Layer 23 of a small transformer language model trained on English Wikipedia (26 layers, counted from 0, width 96).
A neuron adds its activation times its output weights to the MLP's output. To switch it off is to set its activation to zero at one token and run the rest of the model.

Output weights of the MLP neurons that the questions are about. A number n stands for (n - 128) times 0.0023.
n4: 129, 134, 133, 96, 196, 153, 105, 165, 109, 114, 116, 165, 119, 126, 131, 137, 148, 152, 40, 102, 105, 101, 136, 122, 60, 133, 164, 176, 110, 132, 148, 80, 179, 118, 112, 168, 99, 176, 151, 188, 180, 76, 73, 149, 123, 180, 136, 108, 127, 70, 130, 167, 96, 142, 170, 198, 206, 204, 169, 132, 153, 91, 103, 87, 94, 142, 149, 102, 101, 104, 149, 129, 173, 203, 176, 133, 121, 127, 154, 104, 115, 102, 132, 66, 95, 112, 110, 147, 107, 84, 127, 161, 139, 95, 95, 59
n19: 201, 102, 113, 153, 132, 157, 76, 112, 79, 125, 100, 151, 137, 135, 170, 141, 140, 119, 102, 44, 197, 48, 120, 194, 149, 144, 133, 117, 120, 94, 147, 20, 68, 184, 101, 110, 122, 168, 117, 171, 120, 180, 111, 121, 113, 188, 88, 131, 125, 116, 142, 243, 121, 143, 70, 157, 130, 150, 81, 108, 149, 202, 76, 139, 132, 174, 75, 155, 180, 168, 126, 173, 81, 115, 128, 171, 141, 125, 116, 109, 150, 199, 107, 100, 200, 84, 121, 104, 116, 116, 139, 153, 150, 130, 112, 128
n61: 95, 140, 106, 179, 127, 120, 113, 197, 159, 86, 102, 129, 76, 98, 111, 77, 101, 126, 154, 66, 149, 139, 136, 127, 77, 134, 34, 122, 96, 152, 74, 147, 173, 74, 99, 151, 144, 183, 153, 150, 113, 80, 195, 167, 92, 156, 127, 150, 157, 88, 161, 105, 218, 115, 158, 93, 190, 122, 132, 113, 87, 84, 134, 87, 158, 125, 110, 126, 113, 164, 176, 95, 63, 101, 145, 172, 120, 120, 138, 141, 92, 106, 107, 163, 139, 64, 143, 72, 138, 121, 80, 182, 158, 82, 151, 100
n62: 131, 164, 157, 139, 166, 111, 157, 215, 136, 167, 115, 100, 109, 124, 193, 111, 89, 111, 128, 131, 68, 126, 131, 148, 35, 117, 154, 164, 101, 111, 70, 142, 80, 154, 76, 136, 110, 183, 123, 144, 195, 143, 140, 97, 127, 100, 160, 106, 103, 53, 105, 101, 101, 145, 157, 118, 134, 172, 157, 154, 178, 136, 185, 68, 171, 102, 101, 98, 128, 159, 164, 144, 99, 112, 112, 180, 109, 182, 137, 57, 100, 110, 122, 142, 165, 199, 142, 132, 186, 42, 118, 130, 128, 95, 131, 124
n63: 97, 165, 150, 176, 90, 174, 147, 141, 125, 135, 139, 94, 77, 172, 118, 65, 118, 188, 86, 178, 139, 115, 98, 150, 126, 104, 152, 159, 82, 120, 123, 68, 142, 126, 138, 71, 186, 228, 102, 125, 92, 117, 82, 149, 101, 126, 151, 175, 61, 124, 32, 104, 180, 145, 112, 154, 82, 72, 123, 123, 169, 90, 119, 148, 141, 156, 145, 84, 159, 163, 95, 123, 128, 94, 106, 107, 129, 146, 115, 137, 100, 104, 80, 145, 159, 146, 156, 162, 196, 125, 123, 89, 129, 56, 49, 127
n113: 82, 159, 115, 137, 67, 102, 181, 119, 204, 143, 111, 151, 79, 145, 115, 165, 127, 103, 158, 157, 56, 149, 137, 138, 105, 103, 124, 126, 98, 159, 109, 149, 179, 151, 127, 135, 82, 94, 38, 161, 132, 142, 176, 93, 50, 119, 127, 94, 142, 133, 115, 101, 93, 97, 130, 59, 157, 130, 126, 140, 88, 116, 86, 130, 138, 140, 158, 111, 162, 198, 155, 63, 132, 137, 82, 79, 112, 156, 107, 61, 75, 147, 126, 116, 95, 66, 146, 141, 105, 170, 74, 161, 144, 147, 147, 113
n121: 77, 78, 165, 151, 126, 137, 160, 155, 111, 144, 115, 134, 125, 123, 116, 117, 152, 142, 45, 95, 117, 143, 62, 49, 100, 87, 162, 94, 203, 129, 79, 101, 147, 109, 226, 105, 94, 159, 135, 144, 117, 163, 157, 124, 108, 143, 129, 167, 116, 48, 111, 141, 140, 111, 85, 88, 83, 188, 145, 94, 138, 108, 150, 163, 122, 138, 104, 63, 175, 129, 159, 145, 162, 87, 96, 111, 159, 96, 152, 67, 78, 89, 178, 97, 53, 120, 113, 106, 88, 56, 115, 122, 126, 155, 113, 183
n151: 94, 116, 52, 196, 148, 63, 177, 109, 107, 133, 177, 141, 132, 150, 141, 102, 136, 70, 131, 149, 93, 152, 87, 164, 248, 134, 120, 188, 91, 101, 100, 147, 136, 146, 123, 109, 96, 135, 90, 124, 103, 71, 136, 86, 130, 125, 147, 105, 172, 117, 146, 203, 124, 129, 70, 118, 127, 151, 145, 133, 181, 145, 114, 155, 146, 149, 96, 113, 157, 144, 82, 28, 114, 119, 67, 165, 183, 200, 113, 156, 138, 124, 184, 171, 122, 72, 145, 113, 176, 128, 96, 155, 125, 108, 163, 90
n154: 142, 79, 119, 155, 99, 114, 142, 180, 117, 99, 136, 174, 102, 120, 84, 147, 101, 157, 201, 103, 108, 137, 157, 125, 109, 149, 123, 141, 106, 128, 190, 108, 115, 138, 112, 108, 101, 75, 151, 124, 156, 121, 189, 88, 112, 169, 128, 175, 196, 119, 116, 105, 164, 145, 144, 151, 118, 143, 75, 132, 131, 112, 105, 104, 111, 164, 125, 145, 104, 171, 155, 145, 95, 190, 164, 139, 136, 130, 155, 95, 120, 137, 76, 74, 154, 128, 197, 117, 89, 36, 112, 132, 85, 116, 166, 77
n203: 137, 94, 136, 131, 202, 184, 187, 173, 163, 105, 124, 121, 110, 139, 96, 117, 135, 151, 159, 98, 89, 214, 105, 110, 122, 150, 145, 142, 66, 197, 154, 114, 180, 160, 182, 136, 184, 74, 218, 154, 140, 162, 98, 124, 154, 147, 170, 136, 103, 110, 232, 120, 200, 199, 167, 81, 91, 114, 161, 155, 115, 166, 136, 95, 82, 91, 118, 67, 118, 115, 93, 153, 172, 96, 236, 130, 127, 158, 140, 140, 157, 110, 179, 118, 143, 103, 139, 119, 128, 80, 157, 186, 138, 130, 126, 93
n237: 100, 101, 154, 188, 92, 126, 106, 93, 132, 128, 163, 90, 189, 118, 159, 134, 175, 125, 157, 114, 127, 144, 116, 137, 122, 157, 119, 90, 28, 98, 111, 127, 67, 131, 115, 157, 133, 100, 110, 43, 118, 108, 142, 93, 77, 106, 189, 95, 83, 162, 175, 109, 124, 153, 132, 132, 130, 85, 88, 92, 110, 174, 142, 153, 126, 65, 79, 144, 156, 81, 122, 205, 106, 151, 69, 147, 133, 152, 153, 180, 137, 102, 145, 178, 167, 145, 181, 147, 114, 131, 137, 134, 161, 96, 122, 123
n252: 106, 135, 179, 122, 118, 114, 122, 136, 94, 118, 150, 95, 109, 163, 137, 110, 91, 134, 162, 106, 165, 93, 106, 181, 119, 121, 145, 124, 108, 134, 136, 74, 108, 128, 97, 153, 103, 136, 145, 111, 120, 80, 146, 166, 85, 47, 156, 160, 114, 169, 107, 96, 170, 179, 64, 182, 121, 119, 144, 110, 128, 127, 125, 87, 121, 134, 123, 103, 66, 112, 129, 111, 175, 158, 115, 122, 149, 194, 189, 125, 100, 105, 143, 124, 95, 124, 89, 177, 168, 131, 187, 70, 170, 140, 133, 147

Each question names a token from some text and the token that comes next. It shows the activations a of the neurons there, in the order above. A number n stands for (n - 128) times 0.13.

Then comes g, the gradient of the next token's log-probability with respect to the MLP's output, scaled to length 1. A neuron's effect is roughly proportional to its activation times (output weights . g). A number n stands for (n - 128) times 0.0035.

"ay", then " P"
a: 124, 128, 127, 132, 127, 135, 129, 130, 101, 126, 156, 160
g: 115, 117, 103, 142, 141, 72, 131, 95, 142, 165, 111, 140, 141, 119, 159, 97, 158, 124, 126, 158, 128, 90, 77, 177, 131, 118, 177, 90, 134, 145, 96, 132, 102, 172, 106, 142, 107, 177, 130, 127, 125, 114, 115, 137, 151, 108, 115, 116, 185, 118, 161, 77, 178, 137, 98, 114, 109, 197, 118, 114, 95, 121, 161, 90, 127, 71, 118, 115, 133, 138, 103, 116, 123, 107, 133, 45, 126, 160, 185, 107, 128, 111, 95, 113, 129, 108, 106, 91, 130, 195, 115, 143, 181, 108, 145, 87
Which two neurons, each switched off alone, lower its probability most, in order? n252, n154

"===", then "20"
a: 117, 133, 129, 126, 141, 163, 128, 128, 88, 130, 134, 160
g: 111, 129, 143, 106, 166, 113, 155, 182, 70, 68, 153, 122, 148, 151, 120, 124, 176, 150, 137, 127, 91, 122, 136, 185, 132, 133, 94, 156, 105, 124, 113, 115, 144, 118, 104, 130, 136, 96, 166, 147, 124, 143, 153, 140, 77, 88, 158, 130, 83, 143, 115, 121, 106, 77, 163, 197, 101, 78, 162, 173, 119, 112, 55, 105, 109, 88, 120, 157, 83, 114, 172, 145, 115, 105, 102, 172, 162, 141, 125, 141, 105, 131, 117, 150, 123, 103, 136, 89, 145, 67, 137, 160, 123, 151, 102, 137
Which neuron, switched off, raises the next token's probability most? n154

"and", then " and"
a: 133, 129, 128, 135, 128, 98, 175, 133, 82, 143, 146, 152
g: 118, 117, 149, 142, 132, 170, 203, 135, 111, 119, 159, 89, 125, 133, 107, 72, 108, 131, 119, 109, 94, 205, 139, 152, 122, 78, 106, 133, 108, 104, 115, 82, 92, 166, 81, 99, 114, 114, 123, 142, 114, 166, 89, 171, 107, 124, 121, 121, 141, 164, 100, 93, 146, 115, 143, 129, 161, 117, 106, 116, 176, 96, 80, 123, 121, 143, 136, 86, 99, 150, 113, 104, 201, 118, 137, 107, 99, 154, 161, 113, 158, 117, 103, 95, 197, 153, 102, 93, 145, 135, 171, 105, 101, 122, 141, 165
Switching off which neuron hurts the next token most? n252

".", then " B"
a: 123, 131, 125, 125, 125, 146, 132, 133, 29, 124, 127, 128
g: 107, 135, 97, 134, 162, 79, 108, 76, 163, 162, 164, 126, 172, 142, 139, 154, 152, 143, 179, 156, 96, 132, 106, 150, 168, 126, 146, 144, 90, 99, 74, 145, 133, 185, 158, 102, 126, 175, 140, 115, 153, 120, 102, 154, 109, 146, 100, 107, 179, 108, 134, 92, 137, 97, 140, 85, 134, 128, 122, 116, 127, 147, 130, 152, 128, 156, 224, 153, 132, 170, 46, 105, 107, 164, 137, 102, 160, 130, 90, 104, 148, 101, 102, 153, 102, 138, 109, 141, 126, 182, 106, 127, 125, 139, 145, 147
Which two neurons, each switched off alone, lower its probability most, in order? n154, n113

"ig", then "v"
a: 165, 128, 164, 143, 127, 135, 131, 125, 128, 125, 121, 136
g: 97, 133, 136, 129, 165, 150, 109, 126, 182, 152, 109, 92, 119, 102, 145, 90, 126, 105, 133, 145, 158, 137, 119, 144, 114, 169, 157, 188, 65, 142, 134, 85, 109, 115, 161, 129, 127, 125, 153, 138, 157, 170, 104, 129, 82, 167, 119, 180, 104, 122, 148, 126, 105, 207, 113, 117, 175, 181, 123, 146, 113, 84, 149, 99, 125, 124, 172, 165, 95, 159, 96, 127, 149, 146, 101, 136, 105, 139, 119, 168, 123, 122, 131, 132, 89, 161, 175, 116, 134, 147, 163, 141, 142, 86, 42, 101
Switching off which neuron hurts the next token most? n4

" B", then "er"
a: 127, 94, 160, 128, 128, 126, 128, 130, 128, 121, 186, 142
g: 138, 76, 148, 151, 136, 139, 145, 113, 102, 117, 73, 88, 84, 102, 113, 144, 153, 133, 131, 81, 184, 103, 118, 160, 115, 141, 137, 104, 157, 109, 113, 152, 104, 106, 200, 99, 166, 122, 171, 154, 125, 100, 144, 161, 109, 168, 117, 150, 124, 147, 149, 179, 142, 114, 128, 101, 163, 175, 121, 129, 78, 147, 88, 131, 108, 156, 127, 157, 178, 137, 151, 130, 148, 114, 128, 96, 158, 192, 82, 134, 113, 91, 113, 105, 141, 163, 95, 155, 74, 76, 131, 106, 129, 185, 101, 125
Which neuron, switched off, raises the next token's probability most? n19

"a", then "\n"
a: 130, 128, 131, 130, 125, 136, 139, 128, 127, 123, 173, 191
g: 130, 126, 163, 124, 97, 129, 124, 131, 79, 88, 115, 69, 105, 100, 153, 152, 101, 125, 136, 130, 148, 76, 149, 154, 124, 111, 161, 128, 152, 117, 174, 106, 80, 135, 74, 165, 151, 76, 89, 148, 64, 126, 118, 114, 163, 109, 180, 150, 74, 144, 156, 166, 121, 158, 136, 129, 145, 126, 128, 161, 135, 121, 150, 109, 202, 136, 127, 100, 147, 124, 207, 110, 158, 88, 154, 114, 126, 161, 152, 169, 102, 174, 122, 146, 130, 110, 101, 134, 143, 76, 155, 127, 137, 152, 90, 112
Switching off which neuron hurts the next token most? n252

"00", then " m"
a: 127, 130, 128, 129, 127, 134, 173, 113, 200, 127, 214, 133
g: 159, 94, 137, 136, 115, 88, 156, 133, 147, 114, 168, 133, 142, 149, 151, 160, 114, 108, 129, 117, 156, 99, 105, 124, 165, 136, 138, 97, 165, 145, 122, 138, 143, 177, 146, 100, 140, 141, 122, 144, 160, 58, 143, 121, 112, 113, 139, 122, 140, 83, 164, 79, 150, 138, 146, 156, 126, 184, 100, 172, 82, 139, 121, 101, 136, 154, 149, 120, 148, 65, 93, 137, 79, 100, 198, 99, 106, 79, 167, 167, 96, 135, 141, 117, 77, 157, 129, 113, 137, 143, 143, 54, 174, 105, 101, 87
Switching off which neuron hurts the next token most? n154

" f", then "am"
a: 139, 127, 125, 128, 122, 173, 127, 127, 130, 122, 154, 133
g: 122, 98, 98, 143, 126, 137, 126, 148, 136, 92, 120, 82, 174, 146, 110, 146, 114, 92, 156, 168, 96, 180, 163, 117, 120, 110, 151, 151, 114, 159, 135, 181, 195, 137, 148, 156, 138, 90, 151, 159, 149, 159, 114, 154, 133, 137, 104, 168, 187, 112, 113, 152, 121, 121, 86, 142, 158, 146, 156, 100, 64, 151, 133, 137, 113, 93, 163, 84, 143, 143, 194, 107, 122, 99, 130, 131, 103, 65, 143, 85, 82, 129, 128, 99, 90, 118, 97, 54, 135, 145, 133, 113, 98, 150, 143, 143
Switching off which neuron hurts the next token most? n113

" by", then "-"
a: 128, 129, 122, 125, 126, 121, 127, 117, 96, 130, 132, 131
g: 130, 123, 104, 119, 176, 212, 137, 122, 109, 109, 129, 116, 91, 122, 74, 115, 113, 131, 108, 155, 115, 160, 158, 112, 87, 181, 150, 106, 169, 133, 139, 70, 116, 105, 150, 74, 100, 107, 111, 159, 100, 144, 82, 124, 146, 132, 100, 159, 118, 166, 123, 157, 149, 95, 87, 102, 145, 113, 116, 144, 88, 77, 139, 154, 98, 179, 128, 136, 76, 150, 155, 134, 189, 101, 84, 166, 89, 114, 125, 93, 108, 180, 136, 157, 103, 94, 118, 133, 103, 124, 152, 116, 125, 169, 129, 104
Switching off which neuron hurts the next token most? n151

"er", then " C"
a: 129, 130, 127, 124, 128, 142, 176, 132, 118, 127, 172, 157
g: 109, 111, 166, 105, 140, 113, 156, 105, 162, 130, 83, 136, 148, 61, 142, 113, 135, 134, 96, 124, 102, 153, 70, 124, 157, 135, 152, 162, 112, 172, 116, 191, 170, 155, 166, 166, 95, 136, 126, 98, 126, 142, 110, 160, 94, 168, 106, 90, 175, 145, 140, 141, 123, 134, 139, 94, 123, 121, 151, 94, 99, 199, 149, 104, 93, 96, 127, 82, 130, 156, 87, 146, 120, 116, 130, 103, 132, 155, 167, 97, 129, 101, 156, 79, 89, 118, 142, 121, 111, 177, 124, 195, 120, 106, 137, 180
Switching off which neuron hurts the next token most? n121

"6", then "0"
a: 129, 143, 129, 128, 127, 128, 129, 128, 129, 102, 138, 141
g: 139, 90, 84, 114, 130, 98, 102, 82, 113, 131, 124, 157, 97, 208, 79, 100, 171, 166, 95, 149, 118, 104, 94, 91, 144, 166, 62, 104, 159, 102, 145, 132, 122, 92, 84, 148, 147, 192, 107, 90, 126, 124, 100, 115, 137, 141, 132, 123, 126, 110, 103, 136, 139, 157, 90, 149, 148, 205, 120, 148, 154, 159, 130, 132, 121, 164, 138, 123, 128, 136, 90, 112, 126, 138, 116, 117, 76, 137, 156, 107, 133, 64, 130, 162, 112, 116, 149, 141, 167, 112, 116, 167, 128, 127, 184, 167
Switching off which neuron hurts the next token most? n203

"el", then "ing"
a: 133, 130, 123, 122, 110, 128, 130, 129, 85, 160, 144, 116
g: 181, 83, 99, 104, 155, 127, 152, 105, 106, 113, 112, 186, 87, 165, 150, 117, 134, 133, 122, 63, 128, 140, 97, 115, 134, 147, 150, 99, 134, 136, 127, 182, 97, 81, 99, 96, 159, 47, 129, 161, 95, 156, 86, 115, 129, 127, 158, 109, 153, 128, 107, 128, 110, 80, 161, 138, 149, 151, 69, 143, 94, 154, 153, 139, 103, 149, 126, 103, 115, 106, 147, 117, 131, 138, 165, 148, 128, 130, 111, 131, 145, 85, 169, 165, 128, 83, 111, 111, 147, 183, 94, 91, 90, 161, 150, 183
Switching off which neuron hurts the next token most? n63

" the", then " Un"
a: 104, 127, 123, 123, 130, 122, 129, 123, 106, 116, 125, 129
g: 130, 141, 122, 98, 101, 148, 83, 140, 125, 104, 111, 78, 106, 110, 193, 83, 180, 142, 165, 129, 102, 152, 133, 117, 135, 161, 115, 127, 117, 179, 73, 130, 138, 128, 121, 162, 114, 133, 134, 108, 167, 87, 130, 77, 138, 131, 135, 120, 98, 142, 106, 133, 143, 114, 157, 153, 110, 136, 106, 137, 137, 154, 165, 125, 85, 94, 111, 81, 112, 117, 159, 147, 166, 112, 82, 158, 110, 213, 159, 141, 102, 114, 199, 145, 103, 173, 184, 134, 174, 79, 115, 157, 141, 101, 134, 149
Switching off which neuron hurts the next token most? n154

" g", then "en"
a: 134, 127, 131, 132, 97, 130, 143, 128, 129, 128, 149, 126
g: 180, 100, 85, 119, 158, 148, 222, 71, 132, 120, 168, 167, 81, 158, 142, 149, 105, 121, 117, 103, 166, 102, 143, 75, 127, 157, 144, 169, 137, 184, 172, 105, 170, 146, 99, 130, 80, 141, 123, 148, 187, 131, 125, 105, 143, 141, 174, 159, 115, 103, 149, 129, 135, 121, 112, 105, 140, 137, 115, 160, 77, 156, 111, 136, 88, 138, 146, 189, 150, 137, 158, 89, 135, 121, 119, 167, 126, 152, 104, 160, 138, 114, 133, 106, 173, 121, 122, 114, 141, 138, 179, 130, 144, 120, 134, 161
Switching off which neuron hurts the next token most? n63

"an", then "e"
a: 147, 128, 124, 163, 128, 132, 123, 131, 129, 119, 140, 136
g: 106, 155, 98, 145, 83, 177, 141, 156, 92, 142, 169, 120, 112, 165, 137, 154, 137, 158, 153, 131, 126, 117, 104, 97, 112, 135, 92, 164, 72, 71, 141, 153, 100, 117, 93, 155, 135, 133, 124, 114, 105, 79, 145, 72, 124, 107, 194, 113, 105, 151, 138, 93, 149, 126, 143, 143, 146, 94, 134, 130, 99, 145, 138, 139, 102, 116, 156, 56, 111, 107, 89, 146, 120, 155, 162, 143, 185, 155, 166, 183, 111, 164, 128, 153, 179, 134, 165, 160, 81, 89, 75, 120, 139, 131, 142, 140
Switching off which neuron hurts the next token most? n237

"e", then " r"
a: 124, 131, 145, 131, 126, 145, 127, 169, 118, 123, 166, 144
g: 78, 130, 158, 182, 164, 113, 105, 133, 131, 129, 86, 150, 109, 92, 97, 133, 122, 124, 154, 114, 182, 125, 85, 127, 152, 127, 103, 135, 129, 105, 101, 117, 62, 198, 100, 100, 161, 129, 101, 157, 140, 159, 148, 174, 130, 140, 113, 97, 116, 126, 66, 132, 152, 126, 121, 81, 116, 116, 92, 106, 118, 74, 104, 119, 104, 169, 190, 135, 116, 110, 139, 134, 82, 75, 143, 140, 64, 133, 142, 110, 135, 123, 200, 112, 119, 145, 100, 123, 153, 174, 127, 136, 138, 85, 151, 148
Switching off which neuron hurts the next token most? n61